Layer 5 of a small transformer language model trained on English Wikipedia (9 layers, counted from 0, width 128). Numbers have three digits each and are written without spaces.
A neuron adds its activation times its output weights to the MLP's output. To switch it off is to set its activation to zero at one token and run the rest of the model.
A neuron's activation on a vector x is GELU(weights . x + bias), where the dot is the dot product.

Input weights of the MLP neurons that the questions are about. A number n stands for (n - 500) times 0.0018.
n26 (bias -0.041): 525430245381459637582476342665508448424476554410674599476591456698516468300675600472614630601582452406974573528278478454496638278512610707637622543473586546384350344643790474362416604200442635508469390504532546453397508407466398365535383561508333476754545625492463336584518646378315690484529589680260600773710333546446352637406709587401396504459472469568488611429221656399252755380548
n32 (bias -0.035): 523384340677618468617563428657496429630385600529504782423320217560521453424417513458508370747500325948642324483322594549774591509651550724433583607402265476719703522617500639717456416431349569783608439304446757537354603217469448539705496699231389513402392385468337530574352460393275440644589467728601520670550648616361563290608321428579348527377319488675492420278582568455405602360406
n36 (bias -0.016): 434609611649479560578507598685625513457514465439473569581476538578577507629351611430438357416358377507451391423606336247680446318521247653579536274413611607414571265575591723461529524571493575521534390346435453326623510433618418420635433644493656672750484420513460554564356392427628518284414571343446432279459682552386419274431486585496307586486362251577619555455621476578554614365433
n39 (bias 0.012): 552519279648450454584582624457704448604503616614420327503438518471579483529381670480478432569497511624509448566590432565594587339514268472270479542423579538423613465442540500452530475480610669500640602489345382520557574456325593563528477582370536558500538333514533400651537663506494460445320494497391434439557677482377550533307436567426584443459562390414346539483326434556425541575606
n44 (bias -0.002): 460546316730521573500540458561553465519298518421503611730490602390481432368513595758430474385476421513435661579656403471519656287397387533613487526412563497433669427625383562525404380651432666565650324503363493397587375490374379478457284503269764541525570454458560727621460382318405407322553605549482484675288546515529632688663451468577260605532540375374600513420645473616398687549531
n71 (bias -0.020): 439573424591366542323461466671642523183707604500626653712395522512536615627463382532477386485258568750560700384591259594693383508825372736469408642557605519574548338581434658581600346223458524404411488651469451508504504362412314200469504443624623572803381314262754581533373422496439464300210599568471548519433465643394298496340597661578470529353476404623508395442565583481554511343444
n101 (bias -0.005): 497513272458392731413312522539513517588404491347601777733532638553663385615485480556639516602510526441473420474534415331525481437726484478513661611459641509541523406587585432546658378310491490583384460655610620365763364414563426362487302506429455483424454503459395621584623346507544311338437532384568521481526525448632397653333369624635489515446435456480314607419605589340551551605299
n115 (bias -0.023): 664607379512274366524500441484508457489567464252455516568508357373654551347722422618562327504220603526528409725493381433574561437576300561535264500455604571735520488688613475398619561492609676920519300654554511334679337166400460425333543489437599460467515655403642645618486408244367663523281583541309657550512561417579453549448601730536521715585449659476258724457416457431310697610587
n131 (bias -0.039): 762710245710412461471400550553543308589386302251664254677484478656503581532417557703408516638380484534488332459667777388671630591410329389488662634508629589274554500434541455470470304611621508660560426598364570365485559382750720500378263723596607201369485652550714696567597256496614364559418504554462432595279567489582688693317383634579509630424302382557425544584610569377587335543414
n176 (bias -0.044): 463548622719354644471420500655528381484406592504708451331572411747390549313526313264696410449421520658541348529714432496450574487236688679396398512699596348513612604504614559413521465488430517591764239520588508500554539587668762407658455485265702372391519508473656349690590684633390644413545343664534474639379429356406674644251650300538181507437342413570679279420555602754464657172574
n189 (bias -0.019): 476513436546428617364411581553597481748544488409494533513516406608622453633386530640569424374300400603655487664570620516603525514419435490497361539465422627661422310629349503540486285655321456527631510420356462464633535384465415497413383527547464493347434413459552561713613594402683635378354500774407562568269426570529312627318486547390518479514434416463409425280526347380700356713527
n198 (bias -0.041): 462690327549445655652421285477596442453657576507592587461684524627497504382507375367489588522092347374604631496347574456400462305573545735429638478420438599500423629387606521465476569311401442411515321496583592406460441662468667465585665510601556492760514476482733480573420514708456566230710445431330737418534567601624528456389484475665222744228553345780515308616518607515252636419320
n203 (bias -0.054): 115611355557198875642286393671400308658562626530530413683678656610454536474639320474353381520395609529772740594599576303655407384835621414176543585698653470740568595242447488404424460620574563427617337599739882459795550475199669321435313691265580276538626317283639633472694408359241589525363709470687351833439380300346361741524458676937303618259413345724530536622395785409330655835401
n204 (bias -0.008): 300387407508346636504378729577795444404632587583481573434610317559563400400292488558534371429441438504566169337603475621645741508566591421375414350533492655619755512657554414482609543563422630644712394423572507473610519664467409542541558521336661188397605460585656718652624724305500617283465362422384364519366515480433564500562686551520542479348473392527572538511478260399130731377434
n243 (bias -0.020): 467506506585376797184387580484614412643513328367459425553571473457471562644527672438449513415553493340470546559578554229546444347540414423606639544428450387470583383487485403552545328427663487691651610562407550500540535598486530407437365582593618391443817422544510691643650390582516447484620620459541439621481376491481373522374761592453521437412435374467634571642592503481642431712487
n253 (bias -0.065): 714626358573266335628482562474742446507489640443496453478471423776587522463476383298496500479249522507504493441669663714648449535563554709392459607588477514413377556429442506408334579489631470686511433633268493377272372500395785423301626430333629448531375270430649330483611579299603638671338681613546548489558678620260360535386357594656588591477339354526410420587468662597414560464504

Output weights of the MLP neurons that the questions are about. A number n stands for (n - 500) times 0.0021.
n26: 430377601355686483492301337409561715645628586528510417665752398538688623440345556589614600469403367536570625725548404602588544620628665492547390547420565669634538525570424459538666487609563402330301370481285406646786537483209524473549408295641286576553381561511368289487630602426602239359562527657525472707259395457372449332504555540648542370405405500447646524577312630371207385450555
n32: 304428653508721317537627448472576252225456323500456569564432554315370786609497512551553470644410546363706433490340452454405703579581552515415347365317491586493503503489479388384667500361641458643611698620454556500552486636554358438464673666563234241503443536709613457490310627665679523474509638577617666318450309417544526510263489541469526311419623373497570487598520424522363689455603
n36: 434601490647605485466528600529561844523503284631609452427563434655508526494420550569343705389402594503450566328367537319350461473572754479614280558312437526493366559362394421602718500444665413587474556550506454629318312539433604578510371312670578593536454612559507445443463440544749389693404600354513429519460424372478706468366494582500381375402803607481565491416571542477349447417529
n39: 510433415426576541467545351463431507510399488432551474716437519568589373491588396521648457551458484404484424400534544372405553627531471411581573493667535469543407556588543591534503554423368480514615325562647520488392473529650593563388519407436377532500502547502307617408534516484500582450528482368405507528523495546714477521573437395576573488403435702514562570632366550439566500481412
n44: 509413457484519374512441549433346245514545678419364318512753383544308612598503414548433454473391576439572561689441454581578358633535383555395514460477588584567359597485489733485572476656583457552331553413696551765500674311560582479548447570483321538460527457578575390551410608364378471491640386367534442508597500472516476393550607578674506458535390531436483649483566484343491488543405
n71: 720688620677480488555625604410591887570562538500526611437518453275673497506642708622522581628379560695571670318528549395397500509370353468364497246341573500597443538395591270513541479473556562464579679322503457543445478432300572480500565323390433476475581588415348546475511514297471443391525583477275399384459497474410597333475436561554427432494488476512582414327576589569484640455654
n101: 679568673581558327662639406406520307554600541613432472325428340693479443395371509409537539616469412525522578426412653434440696548426463464574525590429374435338484445480477398510420626382435513520621595356474521648340459542643449524456599500402506456497541298415518338539338625631497513438505428554382543508475576509435630455575725387382458664672523478555560473495397451642593451472606
n115: 457343410292642379397589556389545625487557466724522503489608443328500685500555626567493376425386430523299586579509545454563546608430304538236360364353433414714460673367594353446839496434525555523526549520739478604493577633486497549571646477573663540470728479591581472325526524403475367343447469428468503228534406549697463430576471565523476384546579586613721583497553376320320563442468
n131: 411300642437512503555535531645597308403617627676369458391690437530700439459529439516441421540599555653688500390445116666494401304569518682449513346373434535726466503424435702602520728522463521448484698436562576555448520467337463376651535410441422812458440397409315339398488654391459500486445524463519534519621479469389318481631614544513497466363591345469612482294472553579435742458676
n176: 166518322586570353621570631383547676559639480658481527642604742788745516666324504562220525345518284662588580420404527445397474331522518378389612453349527428609489817544484261528327463554443422496504660367476420663416654460431309740426423351466516360646573437634648273500602593244359675305240511443390511383473530526595563325717739640559488527448656554538602694221295612288315593586560
n189: 514635506442540544443537411449404372403368508390487423541505581392313495442465548402386451582595665519297478333384416523393503469420572377528500436617532409417518583475441693543444509400573633570503388488668486584457434565518584543508403456467597440639550485305567562467353465466495694678636421376585577603746431486561495320530500517481503537478546648576694568640438594529571459329471
n198: 458565426410494488497441513387328817506432503586558391777448494500352491525428653602334376361552328469448529466512656550409700551623558557650451450563632391613488622391569559370402670420509679214491504560320547633547387316351610435480420438574427591494332559470618319550483674661394678573557455512537461265503618331568536475312601405350503457624567444442421509625446548658677587347447
n203: 539483165423316665663575485483730087332190331500486638641655813138310250368710468552656449344713446312444666197360650428300569714451594244531523352427295364541255509451360228559650212594607487466591500756761230853633456482400336558350612677608466447566639568528330376540569401351598628187587600509605784514347505397566581656393447671964697519291709759407768486519583552382571136567534
n204: 364485343603603624535408464590417747427438486588532421525330565363533517278550511798426663471444575324494551600513357466549372652491481614478500357419571652585371620428423569506622453438484503467630666540456382564204815540595449519254620341517396818666352654687570612522440472435381548412551478600507596329465446554550465431419611454523553448463638631643500412248397438369287438666455
n243: 453490462302538482552434543515535460578532564474445575430349621389908541561409296447626273565377419461382321469477444551442533685475457598604484460342484611732500474456511664422452503442427591432341397481492452516673625407476636674545600568388383704443338541558537319472534568471448593611578406656524546364583546509383541553495476480489580542651522556471396462390521524537448522449423
n253: 503635353594329472510500381435396529408593398449642364422478513747322510391386453558536476494485463491364547459518818381440406478604616517564433751573461494465655449687546426428490631395604445569444436506378519447685618451640379674364468609350447329588706417468579431552532715510405413531290460443523544271664352535631562768656596581441603617414401812478465349446478589419559352373453

Each question names a token from some text and the token that comes next. It shows the vector x that enters the MLP there. A number n stands for (n - 500) times 0.018.

Then comes g, the gradient of the next token's log-probability with respect to the MLP's output, scaled to length 1. A neuron's effect is roughly proportional to its activation times (output weights . g). A number n stands for (n - 500) times 0.00071.

" William", then " \""
x: 517511474581499429427416467431466819543475477545479522497454553486376450512514521556494535496520531466521477479533534511532527555441483475489431548388490491457498545507547372478468472588553515477456512589554502469591477500537490597490517469511469490491530523446450488507485472535562452510500424523523516538526516443476492567456534496511538448529523510481469492510478446433517398549559
g: 314443641450420616543343452482437591558533365503547504482485566594424411686453563342680519586586430502639728597384339508750587344482441366446497366521313435513457429531532600420331474679484514360572975581579422443698421447688430422601608541332540536723417452628524425582429485520625615324522604278265589487544366239283368232476563623447750255518547296710516467747525370602529351543688
Which two neurons, each switched off alone, lower its probability most, in order? n131, n101

" Labor", then " Church"
x: 490527464454538592472494500437492918548470492480466548439458476411456502532491473551482481460530550478511480485552518472456534477455508444498520522450542487462538556439483410456487478421453537512518527563508536493510537466494482543468466553538477531488456519540458534473466495460490494498469495496484488471489445532520484513536501520502479513552489562483535501539533517455482499515501
g: 714736440659444289489621646637484398506484613297499588790433435566311661461518614575376507445471525270415456439560762551425625402445276471629576530480574560220565393653580574513484454445489432553438408725299586361277412236712475599400297517440588386435590698467459660668449479554512447551536510540545356678372439568632398356372431503594480402539284593805587625717516460248603228581346
Which neuron, switched off, raises the next token's probability most? n243

",", then " grew"
x: 433449469420460452482461472589462845554546460557459460483402547540471547524561519493527514455477514448499455527516541456470538508461504409449521495480547521520502502414540581490537534523583499448488481481502459510569493479414444531512438462522515523482503513507432495504495525531487438542452557531582503488460475448468509473562491483409455426492411518527537523503608532556496514516500
g: 395561654639613470512601516491606735480303731460649285297422515502504409577283470307578619360457553637436728904602216518495572499607567509543365715553312504515391524223324491485591589496489631450502557353626364489722577486397506403594525465386503420585437420561758470261515546688534594479316564484588603457397389408600428550087533372526336325642443567618472449411285538633551460681537
Switching off which neuron hurts the next token most? n36

" the", then " publishing"
x: 499465497507516524468517467484455949528509527500505536492497491508391505502491457507505513467479501501472497502469568471481463554457514467542518514498459499459512524465510609505523429474493452470487494497482493462455494519469518489478482458456552519501506487507487492496490487492534499501522489518537523502531500495437501502531477497447491503493456499507533493500491525501524507519484
g: 617509368429369392458409700578456594584665518446628461509484572396646632762424270342638538538403271574609484520534414532566572579500641270432333537517595539520595461434554404576433790508520635451369551431574559291379648466550549388421470599278146548558593557512717338423592618606475345398437272758486525336407251474350636633639630562842435454484453427490271828368619499399640476327405
Which neuron, switched off, raises the next token's probability most? n243

".", then " While"
x: 495503527537465512508467555484494783506487485524523513563543523465146483471533483506512483492522532506531493488499496512527460527492509493479533490500485511490474509490479511504474493510459517512547509496521505496502499478483492472488501517511478483533491499474495506427516437489504520473513521518549494522491494445482489537559472506524500541452508524509512493485522502509496488498489
g: 342486813272516520737592374584610437507431638581437636655476486574480552615427465623564496404547498344517421387552328397443463561443263430411506469542084449479493465498191535756631465323457559738598482455378479394650490540535571436765391734652525548272545417607629521362666477413234504600682373573562679419438404252546480572610587635452408436293258628578608253602671479539571475606483
Switching off which neuron hurts the next token most? n203

" as", then "sim"
x: 491499551459507381512528496530480884441491510388485492425493530515558546570522472496519527498510485505417530443443434548520414462554451565483555537512508445547418550464495491503504552500487486507504528522510500486459530435485508519537491457583506509497473495540518507536501528500468453484468486521491470513504459419537486447446457545467437521552480501485480445532550482533539456520522
g: 687530504460601412541681540348569262364388437444470424627798295432672416504422208414555437550427540397395510371587519329431301579558381688526484399416336316729344522387462164551418504653513555631448640546552328338161307486483363541652415378602504549470622548791442537574505379347569457553630720620610634536581279706515532604551640555458487618655638429481508568520634821551459571542349
Switching off which neuron hurts the next token most? n71

"18", then "th"
x: 522450438407506539437450491520474819504515461526491499463472406425406490640444575566491498449556493424487441515449487520554558527429450511500522485476558483475514497495505406495509571454488451422522486539499561467488500516525450541547422529569515507540544489484394517528506522498484486532584468551496516512581447495501491480504457534413515511505576471477521507590449473463500546535511
g: 555476512432618330468561553326468325453574321577639481513400374587525419565520322601349690260442595543603517233343827622741666484827166552337415388558324411612302428471449377404553631676679493441570518618525634564330351411594392177575411374475528614594543555663383642528388420468550582424614456627498489604740431620540524519459343359443462668332617287548448411589705526661637540437564
Which neuron, switched off, raises the next token's probability most? n26

" 1897", then " ("
x: 456482550489445526504418525513531889497466489515508437496480463534414525540550540527568461492533538499503463507515471497503438567469520456455529513473506500409499508491511425473562468478544474458514425494546566489510540567544506485528492518481417496558495452481437498474523518494535502468546456487526483508472472423497533446523496514492489454487561517413440474549536515525458533538494
g: 352483227634596408533623683590635403329497682361527467349541681449329528331284787245592359379607480661566545578591540780532554562298574387372371448575368554747619436541376283548336556412669468271440524496484631423606654483546533644596399542587788245363606372373582352436513543514617783390274648548663718593431500484514591460462497450493564428404373381554324578476398539484327498577617
Switching off which neuron hurts the next token most? n176

" Farm", then " Bill"
x: 502518440459484464469539504488465896529472454478485561485484491438439546518492548608476526502497558471474490533516462464536539513436481418540492511407533508433473515573460388513534468468546445453460515533486527452489530493536470517460482521517512480485493495552466564437536463511523484506523483491502501441495488522547522470505498505486466570491478545439530526492545442530448483515573
g: 675415546419568535610469180568597498569477476478370531266506475677206394627696485432789563577576447236262268587475652484478426498367549439600444524170470682558256747203692694612493419574530660451372497587524504399565657567698631631386478621610522331378606269381439318579444578531506516531468401626532480714515426478546620652568528522571416467616373594580406439499373649219366501540457
Switching off which neuron hurts the next token most? n44

" term", then " that"
x: 466531560464503463508519502555554909480479477478434483444536467423518503555454471515556435494559470522471520471495465494469535519531521463523474581439512517541530536485470425477525554482477471496498590518556481508510542479464460509436518481442518523527481527555419559500459477504465463499435439511503473494503495496522475468475510536446584470519492477472499499572523449484507469480477
g: 525319568373428433571356645291881593441471422632600467627490643414498693558574665448406298556543561650589388416503401578565736437559503465362553222415530466481493445266494654306487271397562414356667595529424604322741524446450430228693461377669536415460629497503520452296498480465459330622370473512537412301517451503849416664533645594599510232542583479509503591583592233773731496521474
Which neuron, switched off, raises the next token's probability most? n204

" 1899", then "."
x: 463480589508413480495394527524541856462480496529495410501481479538410488550539543524571489481525548524488476493506501516521419554446510464421514522472482512425495527490515405448547464492539481452525416480563570511496521552504508506572497472498449491541486460508441532478528500522519488479557426504542471501484485436505544468520493525487470436474532515429459496589554516503460560551467
g: 443632731449602485425538336235478613720680379581431690386494435529640340528513412706613476389426375458519549449399452434493556543566614578436573492460706612351573555537315554461608456752565603642309556348463540490168458392559302398483726485489554507714551703570367444447397378529626168437903511522113580304412466393611414346606283464509675386522556526390506456450624440604554629581542
Switching off which neuron hurts the next token most? n204

",", then " Cass"
x: 497471481501464535504474497512503902479500469516457475481472510510316492519533450462493559546493544498541478554483509525522438501465523488487532477497473482487474484522497561500521509531480458474473475504542523556551527500460515504459558505520449493495488526479447518470517529491531486472465471492566485508470481423472484551513466516448450512497463531512481507511562529507489443527499
g: 541584492606581301718556389346850370330208476462494451495502347175530395492444357496363516484519299349514437601455589394550555612503544599674377619409459479446459623423389405655478430684666484310433662346388657536418543738434474714188313534485465527274586443635478574533476334563718418511520517527298697518505465582606489346833687588423423623460738607370523628625610647454461601547344
Switching off which neuron hurts the next token most? n203

" per", then "spec"
x: 478500598451558441487521490474579910460484468482489535455474468519531507519482410482498462462476554475483459462468470500455491486524444553443530529456533464490515505497497436511393490471472457477492517547499540519475497480520492476473515507512497562558442508499477494546481512479521424517480521457538505430591507534508505513473517515471509540476527516549551458521517554547496475476447
g: 907525565484615483678706270609483403446359392539573605434527253545534525391352356520443522344434573395662402545642469511577410340471287672464518405625601530764800502253460455547703366678616339596534339403382585658377454645476488597564431547822526719418599494386555432446635525481569344518479514331444386497412428464407567311534389382359270490417601228440528769645672657459551508504409
Switching off which neuron hurts the next token most? n36

" others", then " have"
x: 432534504473527505477484503474521937472471474495493510510508529487525502538528555527445482459533525499476537409430499449477484515537547468436497462488457547486534464523498474511527527510512523506442506512523473504504536513486449501538479470540436476550490551481587475446487525499521517479477481495470462511523411493530555523509519518480520445523455475443531502465509506476476482475472
g: 540646592523659467514477699564483567630336637483799342473400518391445575403730506619450528467521733502577497537472567499363375471496458544551371366417469248536469380545637532566389550388537457276673530469369386524616537470399597473116580543474358382521615575574728378604461476603334575407436538433583602276718256637627777715221609216361403390535503616577668638472216732413519468345393
Which two neurons, each switched off alone, lower its probability most, in order? n71, n204

" leading", then " demonstrations"
x: 464496511447515511552511465471498954480482483485501439548471493474519489497483440497510472497501520480506464488473483499497507537512535500480526497527554455534530466444467521509483510478490466521501521515563503510500500453496512578468499446520411505502488453527522448499504511524519524496441504477516490537471537506526510459498464484457533506467494502528518489519485441485528538419485
g: 686677408443420513334427466546479601418614838376586601405538486625407483424431541447544368436487318613571379676571579608645256479576567543761348444818339356399415473521499714527482496586472618431326521400462560292743462236506605533484679513244633633447403549437794463384474566535323848578598375707337600411600439557553371575504360384444562594515541492399342533613298639332322513329394
Which neuron, switched off, raises the next token's probability most? n71

" Chronicle", then " to"
x: 524484522547473425462461489530500894525503514447514505524495473396442547537486553519477455485474526502466442494517482473503498472434473500470522492424581498488516517453501420523513518469508451499426496493505462515538584532539474490503493533455553485475497521580506493512474482501531415540545447541520542466474485466507514539482516569450562453440551493431465572505572458469481458535529
g: 444506542416548650725582400538517552470570267501499545684449614493482493616355458620548655449528586402390473371489494351555498243456533223240564661369629534660586476476510514621727561513494426601694475493439414358775620596484385576509569449678470316498548157585430578598431452692723380189245568399628527598346480473457535449481616583824294209361622547576535374297435415458790505469402
Which neuron, switched off, raises the next token's probability most? n243

"a", then "'"
x: 478458470467507491518535485476574746515487454466531427498469438476513460561511435568424496518532550492544522474463613567459433490579459489526486507436423559524524513521453328531572431562506536411455485514508444460517598538502481455549502540545441522511445502495376470552486440603476504492434500478528421491511488457507512507528429552412658466576484459485522532548536557566556421497558
g: 220537451796535443522534423265465504723531306574600496646619474478418440673678747458428530335856523630635575358559421423392450349399598351558563498635648595216669285453447416417375400508514550732378579539500490518502495648430315547630298469495371515751648425674605494600493445612528485553602504255618510634322217403637380479523417460431393593617418447439395656562588440200603289566524
Switching off which neuron hurts the next token most? n189

" organized", then " the"
x: 445501478460520495534432528470493956512521493519496490471505530472450518498523499491484449543526541509550519504502519479519442524535496490515515490530529480493575469492483478492486490495478487516507485463536533512512511447520525570499542500480444456476487471523516449528464511538521463536507459510475526472513482477488490400476460473512489489509494480467498474515487495502487497473452
g: 445576669545292518550358618470663511434660420344565429508513560494482367430732447592521639436225491486475299643818585683791522419854440547470571624559473320619379267419555585367288672590598529546446168446508664357695475494379570258383571229398648536677447416421502289484647584554571550549561608426422444449467436402679535459212422330518577635482582459400533581663354401520613532380499
Which neuron, switched off, raises the next token's probability most? n32

".", then "\n"
x: 493496533535482492495497560493500817497492477514494505571537521505167502471520470503505475497556518500503495472500465514515452522489503509484509488500491513496481482504470518515485523506463524507547536506496505485510512498509482478483483526526497476533478500488490509423506453496490525487530535518537486505470466469489494535543479495512500536468493511500520489471533493507502475481498
g: 669584321580726513465638733496492447483472456606743384542453583407480484344468562308689506472395622647372565439391358579645255626627599687356646455405721418351547481556532403447378609535587432672427485373401537523417684504432483604431574153585390478605548694487176560454289296448603611452571771435352222668504558590349621352409452628702634465448535431283553595521506463463155591479543
Switching off which neuron hurts the next token most? n71

"on", then "ment"
x: 480400480466520411465533535439481826566485547512488438549445485426481514434462530568434519473500551538450460480524505591547511486520523445513483520463433538549513532466504421481422511559538436457473548529532509564488588449555476506519448524467538493487507366468525492476419519494553535509542508434475535440488516482441517533525459540385551496467524516497423548521453561547594432529558
g: 410476476483599478413410451450448506538585479340482610371650379344458450468812748405501409540338558329490664578326528465315366604497421640395544512439497474187479577483576591500392404373432579617477312606457643363452508388437396622590893726428662540221546560524460394551399851446442473738615317559552646483386398362549542590479410696593398717242541303392630529556633475678665358759500
Which neuron, switched off, raises the next token's probability most? n39

" of", then " a"
x: 508497539477516482491485504489507949530500502505512498488460516517396496477501447513472538520510541480526460523450502513455485475469510553493526498506483477489482529507465589487486517501535493506493461475525530515491448482487495465507500462519466478496526494484451453514514502507531500521451482528484493606498481482523456518534484472472515514515530504480492487507471455507465418459509
g: 444629425214575439623309711464531601530699683488469562628413574618658631686606523524523552371398564461590473450326367506337401398546429544527493424610631568545466560440439597240757515304540660298515539533209495716648697476242739648669677338570464481472468463370458426569325521433335513588451774599695530394510563389353457372351459486472704366408431306519488424455378383752546292295695
Switching off which neuron hurts the next token most? n26

"cult", then "ur"
x: 452450509509555358562529506443526864492410548511404515485413399422531561532466466516444508454514533498449516490559509529518535507550505460451505487501483575484561513492452405525475531503490535524466499485488531529533570449529524497535517551546470503513482441461421537540494477475506524539505479491472533486491485507497471527460415487432510466481516564515452554534536510471504429460556
g: 369400495613457489541483591549813393372535655559533511502522331375612434391390081617292599461356463559493452231447613452313496680746587485506726537673428455360473521452444463587338161408435547551698634519436565632546234495682722499471732404400461549418538609665583534527410454296447444748504773658431568511400418368571528572470294411466542514530542296469730545603577579691523392451318
Switching off which neuron hurts the next token most? n32

" late", then " 19"
x: 493505512484522501479579454518475918490470544538422463512466510478489545560512530464518488488497514503475466427485532495476491536494498558496498451410542531460468503454523531507501434480528462473508447464556481524481414488541440480515458530513515527501456482510444533548481466504536492406528410534490506463511493514479523508467488504484491462518520527507452465553520592502506510511535
g: 410387417536468633351496595275544390403585524537644617634405644393589493577515484534142686540440550465662259421457523502366523301507556479334482569530347642354402340463654588419396683337369559487602743674350526601487569458703416535524439431225500487620452627420270426558405640525512722138483418684316542531611789541654421318813614379587584402506514709441509436638598469429318650537564
Which neuron, switched off, raises the next token's probability most? n36

" of", then " thinking"
x: 497505517468522479507541448440529981484502494468436511498451513520504473526490491463486519479478502496508487500444520503466493500491505490491484497515459512505478461502467595494478515544515499457473504494483513506521514465490518495503495522498485505492473510480509482524508497509478547513494514511486487509524466531514491478478517475441498506484458516450508501507486474510518484493486
g: 595669596581439392615452404463658507543595479515584693607579555714571590423338333512456649524666556389646318511429303460558396577485420343417446618446601625545475449393632532613717521301457463612596743133575542375420509566310488462320537717447603569670353408392681396542506538442304626693355356395517306726178467599366532605537398532784294384366474600485301540534740491602269374375503
Which neuron, switched off, raises the next token's probability most? n189

"ur", then "ation"
x: 519404473464533415577532536462493856482475523505481455534486448480577519534503488498438521515580540584444429510475534493490531533534545471479438461450454607498490529461465412447517474553505477503405525440494474508519559436542530539466504558486499498489445383436451514537514497476512518533467524448502497483471450575444509517506479489483561519452493538506447534513548500524526451499561
g: 685305314544343711555581445395585411489636410395387580477455170447494693496258287390540665446465762498513562449550623371508417482512244468529585467663488447262397575508680487657402690518595522337577661576505776714598597691505640363358486567514644540623452344473396570474612669282425637462332526522301511507437472273416459453715278499685282599320534545336432435556577547498474613782527
Which neuron, switched off, raises the next token's probability most? n32

" the", then " late"
x: 498452516507512478483542461491458948500506505498472515490497494518429533505481447493513493481471521506469481474467579472462454550443528498520500488484472519439486517491524614525510418486510475483491524506510486466478451532533492497480488482473558505493490505503435533479501500506533526457533474525506529485494520521457492478500484501471470492497466506477513502506500559518496496508490
g: 453627369472295528643737622435576469483410490418532473485705519615648552578404397423445664544397544524531626317488499493505483404573631546460737448524167673481410558380253560500603403241567469548783513356249525500462296682676327211694549234589671528333450684653557458450514545357564454458384457643618614344608475320684640513320366459523493330509469628708718406325481522740381429465547
Switching off which neuron hurts the next token most? n36

" the", then "rap"
x: 507429521505516462460526446471462932505545527512533538495476488499452497461479438516500515463481485530468513497499561502498474545490505444531534520488447491455495591449496582510542475416487427457490475535439476477441492496483526517485477488459540508500488497524455482521488483493504469524527471501529529539532519517417508502524477494489523480506437490491554504497487556488524534502483
g: 647466459404424480660677377464565511425345510496551598639558476200678550380564255668333658577348276617384718260541382729452348502354630761430506348585485494308413452560475334776483421386489449672424587499351428546347675430430424383374587406545694412691476542504436398501512477626482399407637577566532754635394368701363509426627403323708654570420522487358635726465616662634489254611419
Switching off which neuron hurts the next token most? n198

"aire", then "s"
x: 523460463500477539540469532497488886454491508523520447494509480451419521519491525511418453505586472484467476502456523483500527554469494459476536541410486578472464510440490416421493487575553528528418496506518446444499533486550484492496470577479478464529481472493475509512473538509510482587500520524528527489510470513524484487451496502522525479525550459468474535474577513440472438532600
g: 559327578533637346391542619513681441267401667501540535456454536517532398529632411564394616803684616550492379397447484431320479432485340780417495150463720451547472419384495502434504524453503513335602386490640513552125497357660549656491472439519395705430246500442467633540616533242352450513823407621443703360647561727494557417448609486288535693533615512377510739284430491453446483501778
Switching off which neuron hurts the next token most? n131

" experts", then " Ha"
x: 454456445458532494484466537444562931493487502501523475493509494471474511488518480536468487529515527533511462491457512459478526459535514436456508483495479504490517502489472472517519501493523467555430480515547461469531549511519458548515526464536434531538507533515588431471501503432536474478461450480457486541519438503522504557513454515519503426535552496532478515426544458472488497515504
g: 712600579785353489494503239643640395325308554351548557380613777692376408260570377330435489642615590569574540501506709632554456611570586611733468635642643318322550410653431509569308489497535488510573573502681614287506346454607608385382356476381604414322648596278454651528641312277405404605472422484383579540533421589553228737479391392568534641565409447641375440359302586626430324424502
Switching off which neuron hurts the next token most? n101

" that", then " gets"
x: 482511511494495460507511484527462980479458423484488470502506483514472492503535505470494511509503526459471515491464465508507466495485524492446501483524469478545469493505507530495480521531484491462496524508491486482514546473468486506486461473508508487535508511495521502487497488479539507476463525485533489473522449459522465511486490500503502491488470502469561503506537568498522477507513
g: 476541435616707548312580381414321469436361368728427437624551616550501545411430547604358388353670361239390663522473259364512403504472619454597476397446631670551580636386463299471815447362520849416379362442602547494507490711358381483361378565571432385657241319470633469801494638597530581487542810338542600572399623508531534768479583565613430474646352443447390383560677548456565212590499
Which neuron, switched off, raises the next token's probability most? n71

",", then " education"
x: 485458506443466481493506469486474892546491539503512428467469530493399494498530491490529531474513523513527494536480510521487512500529449440499564512462460523502501557413506579499509537512544507432563514467521490521546505481433485541496493555472479547418486501507416481503567494540451489504393477482568532472522509464423562533516499483446473527522492507438535484488476512516445463497461
g: 549405755391616572353774318302356408525487338485450560425704504313513261579778604453525608326466423558633625432521649799409512347715423333192317322571471617585404501340384442488437576552616415602473541662529617619376394562609556655622642547333474606464470426750422404598498576450333693490446450484512604619398330615440559611546301394553575531529353643479263521407406314652560775365460
Switching off which neuron hurts the next token most? n39

" the", then " 2026"
x: 495455488479498500488509459494463969510515489494506509492551509528393493497488426481501530476483521496493506489453541482482486530455491498521473501488469503483488537493488611520476497468467476491480524515487511470465487476528495517483483475494508508511488513520482505502477517498524519490517494519501520529495503531478488483517502490478486519489461497506487509498480512491512481494487
g: 474409442700687632740542443574574435563705549602390504349649421379274445213499585265591487617708392616411685582384653442701482403584661802673689269341506393241350531343568507537511369488598511532476403391466396637585269497511503434462663513601650502532385419458571517531571702538357577413674379351382308456538619460440425528408579589309242398755585366453380474655515565583627489511229
Switching off which neuron hurts the next token most? n198

" science", then " from"
x: 495517459475516462436469523484512946530461526493465440471520476428494518481554492563485411441504511524448497497532464489472474525538514403465510517486529511516483519491479434522505509526536489516493517504457450507503532526480527549528483477458528507531501479492537512470511463492508482519476478485472474520507469548486511497523475509493503457504479531441467542527547500517495534462512
g: 503659262743473588757419453579587500401861186563482578324653588558417529389493492607471533479556558398471490421623553443355375359543482311647649553478448334732517478338437487342617581442625391575478317718676448747595668613463508493564882429458423568467611492565505542499579482406627586359357371377689527581365241522375653445444443599484420377294438658616396567317283445478192523517505
Switching off which neuron hurts the next token most? n115

".", then " During"
x: 490490535532463484502469574493487792495492468533494515550527512490153491460536493500523459497523528511525500485501478514526460536490525508475505487501493517486477494504472494512463520512461509509543520488507514500520493488512505463490488529530491475543487509489494501430512444493500509474529520519557488509476486454475480515552476498525486523472502529521516497498535490509506489502489
g: 374480465501456562572484534461504418664576484631323503594682523612496397559511438630625607349493441268536597473480376402509540639361398538488557308440260640795458445433406522579609208348543468530582436662702395548611366506593435429625444793461697742545590541492615459476465621580542551312529481658546751427362447338508532682538251484388129776201449697591367389578449574261236461567432
Switching off which neuron hurts the next token most? n203